Layer 5 of a small transformer language model trained on English Wikipedia (9 layers, counted from 0, width 128).
A neuron's activation on a vector x is SiLU(weights . x + bias), where the dot is the dot product.

Input weights of the MLP neurons that the questions are about. A number n stands for (n - 500) times 0.00088.
n58 (bias -0.170): 476 569 795 803 611 784 369 394 245 252 440 638 579 500 391 676 344 509 562 769 627 333 589 534 552 533 712 858 559 611 556 457 378 421 403 409 418 617 508 25 456 601 412 366 547 704 815 445 575 542 430 496 517 597 538 428 400 530 309 647 522 605 574 678 478 782 570 386 427 565 470 728 456 701 429 196 312 343 603 492 345 500 331 774 587 546 323 526 585 566 682 247 596 543 258 387 539 613 491 521 529 678 848 539 526 752 538 539 579 417 496 531 623 457 509 466 584 552 553 686 320 243 548 521 475 375 445 418
n75 (bias -0.161): 614 712 487 469 709 619 443 504 369 547 612 568 513 583 665 478 464 587 411 812 408 376 359 341 435 666 567 278 645 264 561 504 720 770 402 496 301 483 608 847 518 517 637 538 522 399 235 483 384 632 478 288 526 415 662 474 456 417 281 400 604 483 745 756 491 544 508 496 309 223 461 387 548 241 634 411 405 362 794 652 474 399 479 282 822 373 487 793 559 691 299 408 671 435 925 504 452 320 571 273 396 732 413 580 431 571 684 500 425 738 265 333 360 599 570 384 371 439 455 500 513 513 566 452 637 483 258 535
n98 (bias -0.196): 519 569 643 455 513 431 450 440 616 568 773 532 466 712 474 766 347 484 420 641 450 755 593 711 255 684 454 380 697 272 583 595 409 647 437 479 639 532 322 500 442 680 533 436 336 690 225 399 703 484 467 516 529 601 440 565 715 446 335 492 615 584 273 484 324 731 748 548 631 608 565 635 612 400 441 517 406 274 618 543 668 591 496 328 536 396 463 616 372 462 702 706 430 484 479 377 517 737 487 715 594 608 623 926 512 528 613 496 705 413 605 525 347 728 690 378 698 422 369 822 529 467 570 426 594 575 316 438
n115 (bias -0.179): 453 479 366 627 630 342 585 425 504 508 668 488 375 440 72 605 465 171 435 487 303 677 255 412 517 557 426 580 657 474 462 204 440 638 444 763 386 599 305 460 282 607 719 693 529 662 521 575 439 459 607 441 500 417 624 412 585 436 370 390 762 521 279 392 298 517 617 384 335 158 496 850 628 453 339 474 689 338 521 540 492 671 745 470 309 566 500 679 619 236 450 557 560 415 540 520 312 338 565 553 520 445 437 573 609 96 558 513 728 457 513 773 318 605 249 584 487 508 339 606 474 483 496 555 560 561 496 615
n188 (bias -0.225): 392 346 492 476 545 711 669 488 604 396 476 346 411 500 580 607 533 155 484 636 520 561 379 429 520 405 447 372 352 488 492 798 532 686 516 675 484 237 695 433 460 260 593 206 528 672 464 437 459 333 316 401 361 566 516 496 560 468 471 500 663 481 252 317 484 556 374 223 754 797 654 508 624 472 524 289 768 455 401 590 587 380 714 492 278 465 440 360 430 565 367 515 592 564 545 596 363 789 541 388 568 416 357 524 697 481 512 310 480 625 427 552 496 551 476 657 374 452 728 368 387 330 416 480 379 569 306 273
n252 (bias -0.167): 625 479 641 634 401 188 470 418 557 565 454 228 543 686 390 621 565 479 504 435 310 296 430 483 529 532 607 618 598 354 382 533 141 675 573 483 363 378 307 636 348 459 742 313 821 538 684 175 909 549 285 504 383 356 402 653 395 550 423 366 680 634 420 562 402 240 680 500 542 479 334 221 424 466 504 573 496 445 321 441 400 741 406 449 403 358 550 412 695 453 373 508 538 458 391 711 310 580 384 447 428 412 492 411 288 560 697 792 355 432 594 652 398 566 580 533 560 684 466 555 755 550 643 446 596 661 520 542
n268 (bias -0.171): 600 410 588 351 238 468 749 540 648 540 369 352 592 492 383 475 139 479 567 354 483 311 468 410 250 606 437 438 661 487 434 352 492 349 403 500 525 556 409 647 463 733 651 352 516 496 500 382 602 617 604 504 438 435 516 472 471 413 420 442 418 392 690 662 366 579 311 811 484 209 508 430 604 517 479 84 377 562 508 461 447 683 407 462 528 352 434 546 530 529 581 512 380 319 393 691 642 338 268 536 410 570 36 483 602 469 447 262 634 658 232 438 391 635 541 614 424 356 268 297 605 680 533 459 233 309 596 380
n282 (bias -0.192): 317 606 287 57 441 532 356 348 496 464 423 532 396 492 423 467 437 818 700 700 438 446 456 233 541 558 504 461 596 332 558 206 467 862 500 529 407 425 343 307 657 520 438 603 415 574 471 207 445 504 475 394 422 612 560 589 500 406 504 578 414 544 599 656 537 377 633 300 586 644 496 663 620 203 177 479 289 477 459 485 488 463 484 182 327 714 582 591 428 746 424 508 479 561 415 599 707 319 546 524 714 401 366 554 545 375 464 280 425 550 762 657 412 281 459 585 487 378 596 389 512 463 426 671 617 622 416 508
n288 (bias -0.287): 674 487 444 176 383 687 286 492 516 281 723 343 426 719 397 508 539 424 569 403 599 561 554 748 373 747 500 708 504 696 500 640 333 461 291 343 504 450 569 447 239 322 681 351 483 487 360 454 522 579 436 470 275 633 471 383 850 504 491 150 411 698 658 458 483 632 463 525 203 389 454 394 534 401 509 431 433 623 226 696 432 461 608 213 345 747 530 325 465 314 433 267 560 415 681 562 500 444 530 327 496 739 614 301 529 537 596 551 353 264 340 491 442 483 641 697 548 415 552 385 664 508 504 572 536 373 256 696
n303 (bias -0.179): 681 278 327 492 483 808 634 301 516 725 570 544 584 475 609 541 402 426 361 479 303 618 589 512 496 437 636 434 646 530 783 504 316 412 432 603 771 420 671 353 195 343 395 568 352 334 707 492 538 472 321 525 252 545 605 488 479 504 687 351 389 488 446 419 685 633 627 326 492 454 369 657 454 533 428 361 447 222 369 598 401 805 265 386 154 544 467 413 461 508 541 448 754 363 517 544 772 337 585 304 405 504 628 277 771 520 768 475 790 261 538 517 540 496 479 488 593 467 428 550 551 405 583 533 504 508 556 438
n318 (bias -0.251): 545 274 583 736 483 667 570 174 665 449 331 468 475 451 534 367 668 338 508 314 529 430 548 492 698 399 504 848 544 745 284 504 361 529 458 597 686 602 379 474 353 500 277 512 637 382 301 400 633 528 410 358 516 627 460 388 659 524 600 471 370 678 683 317 232 537 422 576 686 525 605 670 537 365 458 546 448 553 278 527 532 606 409 508 559 693 634 328 496 620 309 562 373 354 593 394 369 312 359 402 651 186 451 611 315 388 592 468 450 549 438 406 313 596 643 592 575 415 554 471 715 516 283 476 338 684 203 691
n346 (bias -0.153): 500 473 786 500 625 512 603 635 496 561 395 573 452 488 326 602 394 476 190 406 703 641 310 426 657 312 573 708 504 690 702 394 345 432 379 508 692 435 436 438 444 408 704 343 469 286 480 457 464 481 381 410 658 345 623 500 508 488 423 737 736 512 591 643 616 504 549 357 461 556 496 457 699 524 638 299 426 489 567 459 665 528 485 524 538 416 385 695 169 484 361 568 389 382 246 473 432 349 411 531 432 389 453 504 320 504 314 488 267 640 424 448 924 637 528 582 548 429 326 195 484 524 460 704 556 561 734 706
n387 (bias -0.206): 433 563 608 508 578 496 432 603 631 730 429 422 431 415 451 664 191 643 509 667 393 543 471 371 357 629 535 524 599 591 398 580 393 620 565 665 542 209 593 571 509 241 611 471 559 436 787 425 682 475 764 302 217 529 484 683 496 470 470 453 247 566 403 339 423 449 678 297 660 683 404 479 172 687 396 629 487 413 533 516 534 343 707 530 719 701 280 483 483 758 550 618 483 386 496 618 607 313 591 55 524 649 382 337 308 472 243 395 526 641 470 717 603 396 508 642 306 492 543 470 509 395 713 504 500 768 336 517
n393 (bias -0.099): 745 713 607 131 388 413 782 627 524 268 724 657 335 382 449 669 504 685 525 441 598 360 556 560 375 384 591 584 330 318 435 536 651 731 364 585 705 382 624 513 504 563 364 602 725 553 367 353 313 650 463 278 553 575 504 612 504 809 542 630 601 394 407 270 562 488 322 421 488 382 564 331 680 406 803 384 484 443 452 550 774 451 361 583 422 315 557 561 563 483 647 523 626 460 450 574 430 414 463 351 639 370 544 147 400 450 393 310 377 721 681 537 638 436 532 492 616 488 575 541 525 412 325 617 408 449 401 573
n410 (bias -0.194): 453 635 417 523 651 755 708 287 387 481 481 436 338 574 480 403 516 759 500 488 590 591 576 255 373 496 615 613 371 468 211 333 469 445 389 605 523 587 344 561 406 666 457 534 461 223 407 363 460 603 574 543 512 355 508 599 434 477 472 313 527 424 504 759 713 321 325 717 450 524 539 817 520 445 412 512 473 373 539 361 523 473 473 254 328 745 364 445 524 508 485 545 316 430 274 515 610 567 651 387 500 746 662 666 277 300 351 446 658 634 472 559 386 523 675 404 333 481 389 562 366 647 711 631 337 392 549 636
n451 (bias -0.156): 738 800 400 568 321 400 504 433 723 566 559 653 457 582 657 597 570 492 352 602 668 353 254 584 470 484 679 448 579 535 483 368 341 678 387 666 614 409 610 549 311 517 539 318 492 513 411 492 338 771 577 534 338 550 446 299 556 500 854 790 682 483 607 871 729 432 435 258 364 758 365 538 672 642 583 318 462 270 479 472 504 311 679 457 336 463 513 346 474 487 546 447 551 462 345 368 513 251 714 327 447 333 508 409 551 537 175 407 439 388 591 496 666 513 334 483 565 627 382 778 465 648 440 271 261 439 355 334
n453 (bias -0.173): 556 624 582 198 422 524 350 606 403 714 500 656 749 589 521 472 467 404 631 433 654 333 724 575 476 554 369 375 170 508 504 404 524 696 397 336 556 683 365 588 642 535 765 519 372 581 412 524 467 657 613 148 488 653 261 480 766 516 401 536 492 633 367 457 345 585 726 445 656 605 512 620 585 245 685 390 516 466 627 557 360 573 421 553 500 644 355 492 529 463 543 419 338 508 292 531 358 557 451 85 661 573 500 508 770 385 587 468 655 305 435 423 465 452 589 544 348 432 447 560 500 404 730 616 355 322 590 593
n465 (bias -0.209): 455 500 766 322 793 491 566 292 626 551 453 462 358 645 399 556 612 215 629 685 737 416 768 693 612 438 540 611 504 340 317 643 715 306 669 344 586 420 417 650 356 293 668 880 599 478 504 436 732 368 137 323 465 530 572 487 622 330 509 648 487 555 413 543 579 548 259 560 422 373 491 435 575 592 562 398 483 476 677 336 561 417 653 580 554 251 600 605 495 651 308 258 504 452 766 714 460 544 682 454 612 452 292 557 448 347 521 496 359 614 681 570 445 582 522 808 380 608 460 456 394 677 474 137 426 245 305 526
n492 (bias -0.123): 439 448 509 228 938 616 306 509 475 368 630 216 518 646 459 696 689 574 536 554 606 344 281 345 417 613 688 525 509 298 386 251 531 598 750 483 413 644 320 427 324 368 487 364 652 693 339 556 639 526 416 456 321 551 547 616 583 583 800 281 583 398 706 401 349 601 224 646 343 244 643 665 659 606 522 509 548 414 760 673 291 619 543 567 634 279 447 614 482 776 294 445 333 535 423 555 292 275 558 263 513 460 474 553 301 383 474 343 695 646 620 218 444 621 474 397 326 356 513 535 687 378 425 439 546 487 628 338

Each question shows a token from some text and the vector x that enters the MLP there. A number n stands for (n - 500) times 0.016.

"|": 276 594 526 491 479 429 581 436 546 360 291 537 590 497 548 619 527 390 497 406 469 515 510 630 515 449 518 359 476 556 459 483 436 467 585 485 619 456 640 668 489 490 517 619 466 629 379 719 371 510 478 676 402 529 450 437 632 509 478 546 496 404 564 626 499 569 505 425 479 647 447 576 519 515 390 522 602 745 289 428 465 671 481 746 815 551 562 277 624 499 779 588 449 566 497 454 545 500 557 451 581 397 472 465 542 392 501 520 508 478 657 471 405 435 368 410 405 607 470 597 521 632 276 558 397 499 778 620
Which neuron fires most, and how strongly? n451, at about 2.2

" gr": 403 521 614 420 460 389 620 412 403 475 495 527 530 522 474 514 640 534 418 558 653 579 549 437 481 438 702 376 428 605 498 563 419 439 467 616 542 662 508 575 461 456 401 597 457 505 455 725 528 661 518 566 397 458 483 374 600 585 401 435 538 508 608 639 447 393 601 434 575 462 558 388 611 572 497 450 617 610 435 318 527 642 505 561 706 588 475 287 496 467 565 578 555 384 454 623 445 763 503 519 742 454 638 324 392 536 432 485 556 413 492 434 375 343 401 510 646 535 605 445 560 582 507 537 705 579 683 462
Which two neurons fire most, strongest first? n252, n393

"G": 280 497 405 371 450 418 489 562 431 403 348 384 527 516 597 712 487 516 407 577 496 642 515 433 442 472 522 405 525 418 589 716 476 489 440 510 572 402 850 597 412 567 555 610 527 574 418 608 516 517 628 544 476 462 360 437 464 469 624 474 367 494 559 501 602 487 630 340 381 422 475 520 662 503 509 671 523 445 546 422 382 544 525 649 632 580 590 585 293 580 511 432 420 471 403 426 484 710 546 571 619 510 467 400 472 612 372 531 536 483 416 526 388 321 501 397 512 509 498 433 496 700 514 509 675 566 690 661
Which of these neurons fires most? n387

"at": 490 392 570 464 548 385 298 441 394 447 495 449 488 416 530 512 548 475 555 445 558 682 730 510 447 388 523 409 525 464 475 570 315 524 678 395 476 569 795 487 587 568 566 458 368 567 564 655 452 521 555 642 452 341 352 510 377 629 676 511 404 376 524 546 549 613 673 578 525 638 455 531 533 548 494 467 524 601 466 431 471 528 390 673 667 543 460 523 409 424 633 578 324 548 598 376 460 799 546 497 603 512 462 487 454 441 566 724 487 384 517 501 565 461 397 572 459 622 452 530 456 620 565 450 744 560 678 566
Which of these neurons fires most? n58

"o": 402 499 567 415 319 343 514 465 488 461 382 474 512 500 396 421 493 534 463 507 440 569 560 587 520 496 384 433 462 543 514 707 456 505 529 694 458 611 752 548 279 425 457 701 440 584 612 492 484 628 733 603 507 531 558 552 452 535 415 391 535 433 415 554 571 502 532 512 528 556 336 461 570 422 417 510 583 365 562 345 550 553 556 658 667 570 512 393 423 426 706 491 605 463 373 433 718 589 478 671 626 578 491 355 562 717 429 570 573 303 410 524 388 419 434 495 438 592 388 396 490 671 505 451 612 584 788 593
The three highest activations, in order: n303, n387, n268

",": 280 447 636 346 515 488 630 458 479 389 292 563 544 559 383 424 532 530 350 559 636 440 642 412 528 339 626 455 587 482 514 674 476 588 533 488 557 553 712 558 559 472 520 646 431 607 529 568 378 542 598 675 463 536 385 461 538 467 498 526 629 379 627 558 647 582 561 409 480 449 426 390 372 515 757 440 581 627 555 376 580 603 499 576 552 666 471 513 513 462 461 555 429 442 471 512 479 524 541 569 672 347 536 461 540 629 422 620 529 483 405 564 321 422 430 293 369 486 498 512 582 666 281 604 610 520 615 516
Which of these neurons fires most? n346

" ": 305 500 509 429 477 399 516 593 519 504 365 488 444 619 427 491 509 506 354 543 485 533 480 515 487 257 590 393 433 447 441 536 483 594 625 606 415 497 649 531 418 364 548 613 318 600 461 661 481 590 496 595 376 478 488 444 402 459 366 413 375 593 592 609 516 662 717 506 521 408 518 433 493 452 391 500 641 711 480 381 500 555 507 815 622 620 520 427 507 648 627 504 481 539 485 303 650 488 300 588 459 474 374 334 443 631 596 651 625 458 460 432 317 355 418 346 432 557 624 428 669 512 484 523 414 460 560 577
Which of these neurons fires most? n387

" E": 309 463 455 375 546 391 578 433 342 496 249 513 537 654 427 361 656 419 490 568 493 523 566 619 482 502 624 489 436 525 380 632 567 485 680 519 573 520 680 607 451 402 472 652 327 637 361 789 484 488 447 599 426 412 499 452 578 593 510 488 405 559 523 629 413 457 634 420 465 517 370 550 650 499 545 574 603 706 505 432 489 554 545 587 664 478 577 467 539 510 564 603 295 519 585 366 552 494 371 429 643 497 356 386 494 504 336 573 569 402 500 556 327 385 496 490 458 459 537 593 543 641 363 484 634 577 545 668
The three highest activations, in order: n465, n318, n453

"gr": 257 351 566 366 363 302 624 453 214 449 497 503 492 496 520 567 463 427 463 449 535 625 558 435 565 413 579 447 446 456 432 541 587 490 496 519 489 470 819 489 508 406 481 537 454 514 336 639 504 568 493 572 538 444 600 522 483 579 414 439 571 584 603 572 519 393 568 532 318 615 595 377 544 642 394 331 602 721 462 367 517 489 516 637 596 511 635 242 445 536 615 474 515 551 579 427 523 655 369 599 624 463 442 261 409 738 252 466 584 404 345 417 584 442 450 425 615 447 546 348 553 596 547 579 570 496 557 553
Which neuron fires most, and how strongly? n346, at about 1.9

" Z": 339 496 371 450 369 385 530 330 483 417 409 476 486 559 569 569 542 587 493 524 450 649 605 525 491 572 541 423 475 443 484 417 443 437 491 484 489 507 717 457 399 517 508 612 361 661 358 601 486 461 541 545 389 372 535 452 451 600 502 465 376 478 678 688 600 508 573 330 538 397 490 456 695 465 501 453 663 563 569 280 498 490 505 658 634 607 570 428 426 531 509 574 556 550 457 414 505 506 527 596 567 401 451 456 489 467 436 552 632 441 620 589 435 468 352 343 427 507 441 507 583 610 514 436 736 829 698 606
Which neuron fires most, and how strongly? n282, at about 2.7

"th": 384 464 481 438 679 461 530 436 517 429 463 393 509 520 612 629 726 456 445 460 417 432 586 394 555 267 535 364 518 540 554 507 461 463 541 528 497 512 773 584 475 533 509 624 486 532 462 540 405 617 750 311 553 549 354 498 431 302 503 544 375 297 480 551 510 431 686 550 298 384 373 484 485 616 516 527 691 657 394 427 411 613 493 563 477 574 647 379 494 432 517 588 447 401 625 465 436 675 570 687 622 525 421 555 593 673 561 535 756 364 471 486 510 549 584 492 493 629 581 542 600 580 308 526 609 420 699 511
Which neuron fires most, and how strongly? n303, at about 0.44

"in": 299 529 511 376 489 507 581 345 256 361 577 400 476 654 579 605 445 514 489 585 539 574 575 533 483 558 553 557 530 487 619 609 726 492 475 509 486 561 741 323 451 480 508 591 594 572 503 653 582 676 512 664 257 442 459 485 599 609 457 425 591 278 507 566 545 597 534 585 436 547 370 422 411 548 495 619 577 771 517 533 391 524 318 454 521 432 549 199 630 490 339 436 372 519 807 531 416 446 518 564 585 579 514 441 495 649 532 516 572 329 586 456 466 507 459 496 382 523 570 496 539 626 485 564 525 458 528 444
Which of these neurons fires most? n288

"a": 436 454 493 449 476 436 530 367 431 432 448 481 480 752 392 592 543 375 339 452 423 534 647 529 443 456 477 320 467 377 427 552 386 492 376 384 433 524 803 435 440 499 595 463 490 539 383 473 482 528 639 628 327 381 493 542 447 681 501 359 515 402 479 478 557 617 674 475 501 474 464 451 567 560 550 430 622 544 452 401 492 533 496 746 656 544 543 423 474 415 717 660 524 549 463 346 503 649 538 719 656 472 268 460 455 362 540 497 540 445 529 503 475 399 382 514 499 493 543 528 496 587 534 436 685 672 667 628
The three highest activations, in order: n98, n115, n252

" on": 340 575 614 328 477 419 483 463 403 406 354 534 423 514 548 303 416 566 552 631 585 549 523 517 420 414 673 427 512 485 543 513 536 508 575 546 566 610 533 635 470 569 554 617 523 717 565 639 419 524 488 647 543 490 509 427 596 515 453 434 546 390 510 442 568 536 496 457 376 377 508 512 428 447 784 551 693 779 336 395 560 707 498 604 678 568 445 460 480 528 507 594 407 499 582 455 585 665 372 455 656 522 435 434 560 662 358 596 594 592 422 532 432 414 465 342 415 447 670 464 553 570 385 327 626 635 782 517
The three highest activations, in order: n393, n492, n268

"g": 344 448 338 377 622 377 438 538 338 486 330 505 429 707 578 500 420 531 461 451 522 587 472 404 550 375 472 450 499 452 575 563 399 392 415 448 409 522 707 619 397 591 692 551 468 469 450 540 409 575 586 630 484 503 378 422 448 577 470 425 437 366 597 544 537 589 618 484 353 565 440 480 569 602 408 594 476 584 428 424 423 395 464 662 496 463 491 540 488 419 637 628 383 471 530 325 546 777 483 628 645 595 397 497 414 604 509 399 457 600 528 464 444 331 435 364 335 621 475 446 451 623 460 506 718 603 565 752
Which neuron fires most, and how strongly? n410, at about 0.66

"i": 379 462 625 350 531 476 504 414 518 428 560 425 438 625 496 461 513 474 394 473 389 693 550 508 435 580 499 567 397 534 513 660 516 418 572 495 438 421 833 341 398 570 592 658 324 511 292 663 464 598 526 669 472 491 576 595 428 443 404 406 564 573 471 662 620 501 555 537 387 409 361 568 621 436 522 556 465 658 526 325 471 554 411 565 548 523 627 489 421 580 690 514 593 633 506 407 539 616 471 576 613 529 447 552 442 599 474 625 519 214 461 483 433 391 457 381 427 580 323 468 605 489 376 512 693 513 554 724
Which of these neurons fires most? n288

" A": 374 505 514 451 478 290 549 481 473 532 358 582 549 606 494 356 544 557 468 521 483 590 553 530 490 467 609 405 523 462 500 550 475 362 594 558 696 513 829 551 436 462 517 478 476 520 474 693 463 549 475 641 339 452 489 393 560 476 454 465 396 550 604 553 536 428 530 416 441 562 376 530 685 554 459 566 643 694 476 439 507 633 507 748 679 544 496 421 506 514 664 610 459 578 442 438 606 480 449 492 636 490 303 428 538 605 541 533 614 469 400 559 296 409 429 296 374 466 564 459 431 523 362 468 678 493 643 789
Which of these neurons fires most? n303

" D": 367 407 414 462 513 398 534 629 479 489 388 507 456 523 467 520 495 382 567 573 479 674 543 496 585 372 592 519 461 422 477 568 440 557 664 524 604 537 878 551 427 458 501 720 439 611 422 651 538 539 609 509 488 534 455 409 439 572 527 437 425 433 660 694 609 495 668 446 435 454 455 367 767 570 409 415 622 517 392 346 497 547 499 748 672 553 527 512 467 555 655 552 402 510 501 418 462 496 412 500 624 459 456 460 464 596 399 629 545 377 609 626 417 532 471 405 483 444 510 491 538 690 456 564 690 656 678 571
Which neuron fires most, and how strongly? n346, at about 0.65

"2": 370 565 471 396 518 366 597 534 516 382 445 402 480 403 446 720 621 430 513 339 342 514 591 457 601 299 561 517 539 531 369 555 436 486 533 387 502 562 672 439 393 371 526 736 504 455 432 609 510 581 461 702 434 411 355 378 518 617 570 443 462 512 590 497 510 690 643 517 445 333 414 474 438 414 578 454 574 713 503 420 523 632 434 739 499 620 606 373 376 580 692 503 517 439 375 406 480 487 363 527 533 369 477 430 445 695 484 546 473 343 413 618 321 436 412 453 428 584 697 500 570 618 472 537 437 571 681 621
Which neuron fires most, and how strongly? n318, at about 2.2

"ant": 478 460 574 522 589 408 486 417 372 418 355 489 451 471 486 439 658 366 429 524 399 380 672 467 605 323 513 398 491 401 552 585 355 398 530 414 564 565 636 487 535 396 456 594 610 454 356 682 458 595 642 788 604 390 271 539 475 488 552 533 440 434 552 550 568 548 509 481 405 368 485 629 458 578 410 475 566 625 421 426 568 615 456 680 771 445 597 498 640 524 485 667 349 377 602 432 352 691 478 546 542 509 518 559 468 661 528 549 520 336 424 438 418 389 482 563 495 460 526 544 533 591 250 553 660 492 529 648
Which of these neurons fires most? n318

"os": 359 435 465 440 518 267 591 455 567 418 515 497 521 605 477 490 429 523 578 489 415 482 640 634 420 270 500 344 383 547 598 533 468 570 518 471 489 548 698 417 429 421 572 621 325 541 512 801 523 572 518 523 400 493 626 413 404 657 432 452 392 453 655 628 634 731 504 530 570 415 304 508 533 433 528 413 475 585 488 327 553 506 530 452 538 588 718 347 517 579 671 457 584 375 539 383 480 468 615 671 655 544 477 634 603 608 452 594 523 555 432 398 461 507 341 436 431 468 365 456 516 545 491 511 620 593 766 612
Which of these neurons fires most? n303

" P": 415 482 519 405 463 529 645 433 477 444 427 533 542 601 446 508 580 446 556 635 511 629 609 457 585 537 608 435 477 530 542 518 448 495 621 565 549 544 769 665 402 467 406 604 471 766 394 719 433 432 641 508 359 454 370 411 595 557 550 432 439 389 654 624 556 562 612 384 522 508 431 507 759 492 412 340 508 584 374 326 553 587 535 637 736 558 555 505 370 558 534 612 475 505 551 463 573 531 474 490 657 483 511 465 484 503 401 464 546 461 526 635 401 387 433 463 531 582 511 515 600 592 495 447 723 605 527 675
The three highest activations, in order: n282, n451, n318

"ic": 524 391 511 465 531 460 557 380 381 366 327 427 396 554 497 500 625 530 373 479 603 423 667 424 415 460 396 506 330 430 420 500 505 423 539 517 532 569 616 545 501 527 531 499 329 532 505 608 430 569 530 528 463 440 317 539 493 687 510 437 519 333 520 510 614 673 652 556 517 457 429 550 452 533 347 418 586 507 377 481 520 530 492 583 725 637 543 547 629 518 554 545 528 479 521 476 554 783 545 735 575 497 393 487 387 595 475 470 546 393 405 498 509 336 379 484 461 439 595 558 505 612 378 447 771 749 726 581
Which neuron fires most, and how strongly? n410, at about 0.16

" Le": 230 545 401 480 474 349 491 378 422 439 409 554 494 556 378 428 674 494 496 517 532 495 565 527 482 448 508 394 580 580 484 541 461 305 501 538 539 512 813 621 501 354 507 485 443 592 344 626 583 623 594 620 540 492 520 419 487 549 507 448 438 543 568 650 503 553 627 451 512 582 476 484 740 456 454 329 718 623 585 295 601 487 485 686 811 524 557 332 582 543 462 583 412 503 433 369 513 549 383 475 613 490 430 405 446 509 404 528 443 443 459 426 309 477 505 388 566 443 529 518 579 589 446 392 569 675 660 673
Which neuron fires most, and how strongly? n318, at about 1.6

" al": 177 491 514 438 630 470 613 402 455 568 353 611 497 636 637 395 513 394 571 516 450 555 550 480 572 219 571 445 576 490 531 643 506 543 533 470 471 605 718 627 378 388 468 581 388 420 595 641 475 568 436 727 496 629 532 425 466 618 449 523 460 519 466 729 605 503 548 469 509 471 454 359 618 444 614 587 677 531 402 383 418 715 528 593 683 481 465 367 452 541 598 523 469 553 497 507 505 708 447 513 592 401 370 559 591 654 321 616 539 419 489 452 467 498 448 403 714 451 603 429 487 534 441 509 653 526 703 620
Which two neurons fire most, strongest first? n346, n303

" pro": 328 468 509 337 557 415 619 460 343 518 391 666 607 622 350 359 620 423 647 507 474 584 537 552 445 448 481 369 467 477 458 526 392 573 529 639 445 545 655 543 490 461 468 502 409 625 395 583 424 538 482 773 565 542 331 338 565 505 403 443 474 499 554 588 529 517 435 409 381 519 543 622 598 400 399 673 543 545 383 421 621 637 433 574 594 610 494 432 658 516 456 634 445 488 462 369 582 473 464 510 603 600 365 343 485 747 337 619 455 429 380 469 416 444 451 500 535 410 579 479 497 577 348 608 623 610 807 619
Which of these neurons fires most? n282

" B": 433 460 521 480 424 493 457 443 495 448 428 547 538 550 482 501 614 551 500 659 544 693 545 475 575 469 591 414 448 517 462 684 430 543 601 608 524 677 698 651 422 483 368 641 405 711 539 640 448 501 588 546 440 526 293 426 582 555 433 430 442 380 636 580 486 482 579 392 540 503 466 452 692 506 346 497 657 527 354 421 606 563 498 664 649 597 572 440 508 531 561 500 585 474 450 438 565 717 410 483 752 465 510 519 407 478 495 599 610 361 608 645 403 314 438 460 395 440 498 441 538 604 468 514 692 695 556 557
Which neuron fires most, and how strongly? n282, at about 1

"d": 525 427 426 378 458 375 387 433 430 410 392 458 418 517 572 480 620 419 447 460 453 501 452 564 441 412 515 540 585 474 426 607 590 404 591 541 463 485 746 588 551 488 557 609 519 633 636 636 564 651 586 633 456 502 419 516 335 507 444 471 335 284 448 595 505 532 651 528 324 544 435 486 586 657 335 617 486 605 487 455 273 478 510 614 428 626 601 477 574 413 596 554 522 274 589 433 521 628 483 569 644 578 574 440 315 498 398 397 539 433 567 575 475 371 373 416 453 522 566 524 466 702 474 589 719 607 704 662
Which neuron fires most, and how strongly? n387, at about 0.43

"e": 553 530 490 458 519 511 411 322 467 392 378 461 479 677 377 422 620 363 374 378 530 499 624 532 533 471 404 439 510 483 425 561 381 542 409 566 397 539 739 487 459 571 465 483 392 516 416 578 550 629 643 745 446 387 404 447 578 612 467 350 477 497 596 416 605 716 563 498 481 534 501 478 422 419 474 456 564 582 401 316 466 536 495 689 777 415 573 504 535 453 583 563 485 572 408 456 558 610 699 647 671 376 466 454 526 580 466 559 506 429 442 424 444 388 385 662 456 527 547 562 553 668 491 359 660 662 720 609
The three highest activations, in order: n288, n318, n252

"Q": 450 527 453 347 569 373 578 478 429 525 422 449 475 601 536 547 446 522 535 621 517 630 456 495 422 480 516 489 507 431 522 606 524 477 665 411 653 511 779 602 472 459 402 540 503 627 409 750 520 514 587 604 395 460 413 375 520 611 503 390 382 497 585 607 575 596 732 567 491 393 468 572 754 501 662 624 584 597 590 249 423 538 519 700 789 495 499 376 523 596 399 575 378 471 605 517 533 469 479 543 602 515 544 440 450 675 418 620 537 495 570 614 405 450 459 249 426 451 536 439 506 571 542 523 624 616 607 589
The three highest activations, in order: n492, n75, n387

"===": 320 652 553 419 535 583 631 458 614 358 539 488 604 508 469 517 727 568 435 505 434 438 441 531 462 296 606 342 420 445 547 485 436 367 584 504 584 575 723 558 383 494 706 677 472 671 491 717 500 466 493 467 546 535 447 471 591 654 409 267 468 321 566 595 619 458 489 403 446 472 458 554 506 501 508 479 403 617 433 445 451 677 417 781 717 636 413 319 542 636 533 501 461 524 560 501 588 468 450 561 407 453 359 516 619 497 386 454 505 634 507 532 509 396 391 396 430 394 489 494 442 581 391 545 566 651 678 685
Which of these neurons fires most? n492

" S": 313 559 497 442 533 429 515 520 366 471 345 487 511 558 485 535 564 515 538 688 466 657 497 520 598 402 557 371 427 474 476 600 487 527 695 638 434 649 708 494 447 500 339 665 527 461 414 548 432 486 631 492 431 500 460 307 457 641 438 388 359 335 503 684 616 609 552 483 432 495 393 410 694 456 499 409 488 605 350 374 432 647 556 620 513 430 574 314 348 548 555 598 471 480 501 606 476 688 503 589 622 449 417 398 533 564 456 662 533 359 547 617 552 429 357 412 522 533 542 496 494 673 491 511 654 638 557 653
Which of these neurons fires most? n282

" |": 327 654 553 415 463 506 689 366 509 517 455 533 571 594 456 495 772 433 413 435 486 533 542 513 593 396 598 521 505 529 440 500 368 414 552 624 495 573 721 589 393 523 443 783 492 537 332 708 492 678 595 680 447 468 327 495 430 495 525 512 556 339 557 544 515 531 517 578 582 437 543 651 398 529 501 578 535 625 350 528 417 527 528 592 503 601 552 366 499 507 481 681 405 415 486 368 574 803 595 608 513 473 465 557 451 452 624 506 474 489 359 512 679 389 440 410 336 619 464 480 476 738 370 369 515 566 579 580
Which of these neurons fires most? n410

"02": 424 467 565 375 543 403 637 592 373 512 446 554 465 535 525 585 498 543 552 556 412 389 478 525 485 417 715 278 463 354 537 627 631 322 649 452 521 447 631 556 527 511 527 507 544 511 511 563 465 537 569 668 349 454 405 377 553 664 487 382 421 475 461 493 549 581 669 406 332 547 724 407 478 643 456 544 610 694 356 351 501 524 412 651 597 649 610 546 504 527 675 497 507 439 622 449 442 591 605 603 560 477 293 394 583 482 310 619 408 258 492 496 383 646 455 460 281 538 648 479 385 643 536 460 511 356 525 550
Which neuron fires most, and how strongly? n465, at about 1.7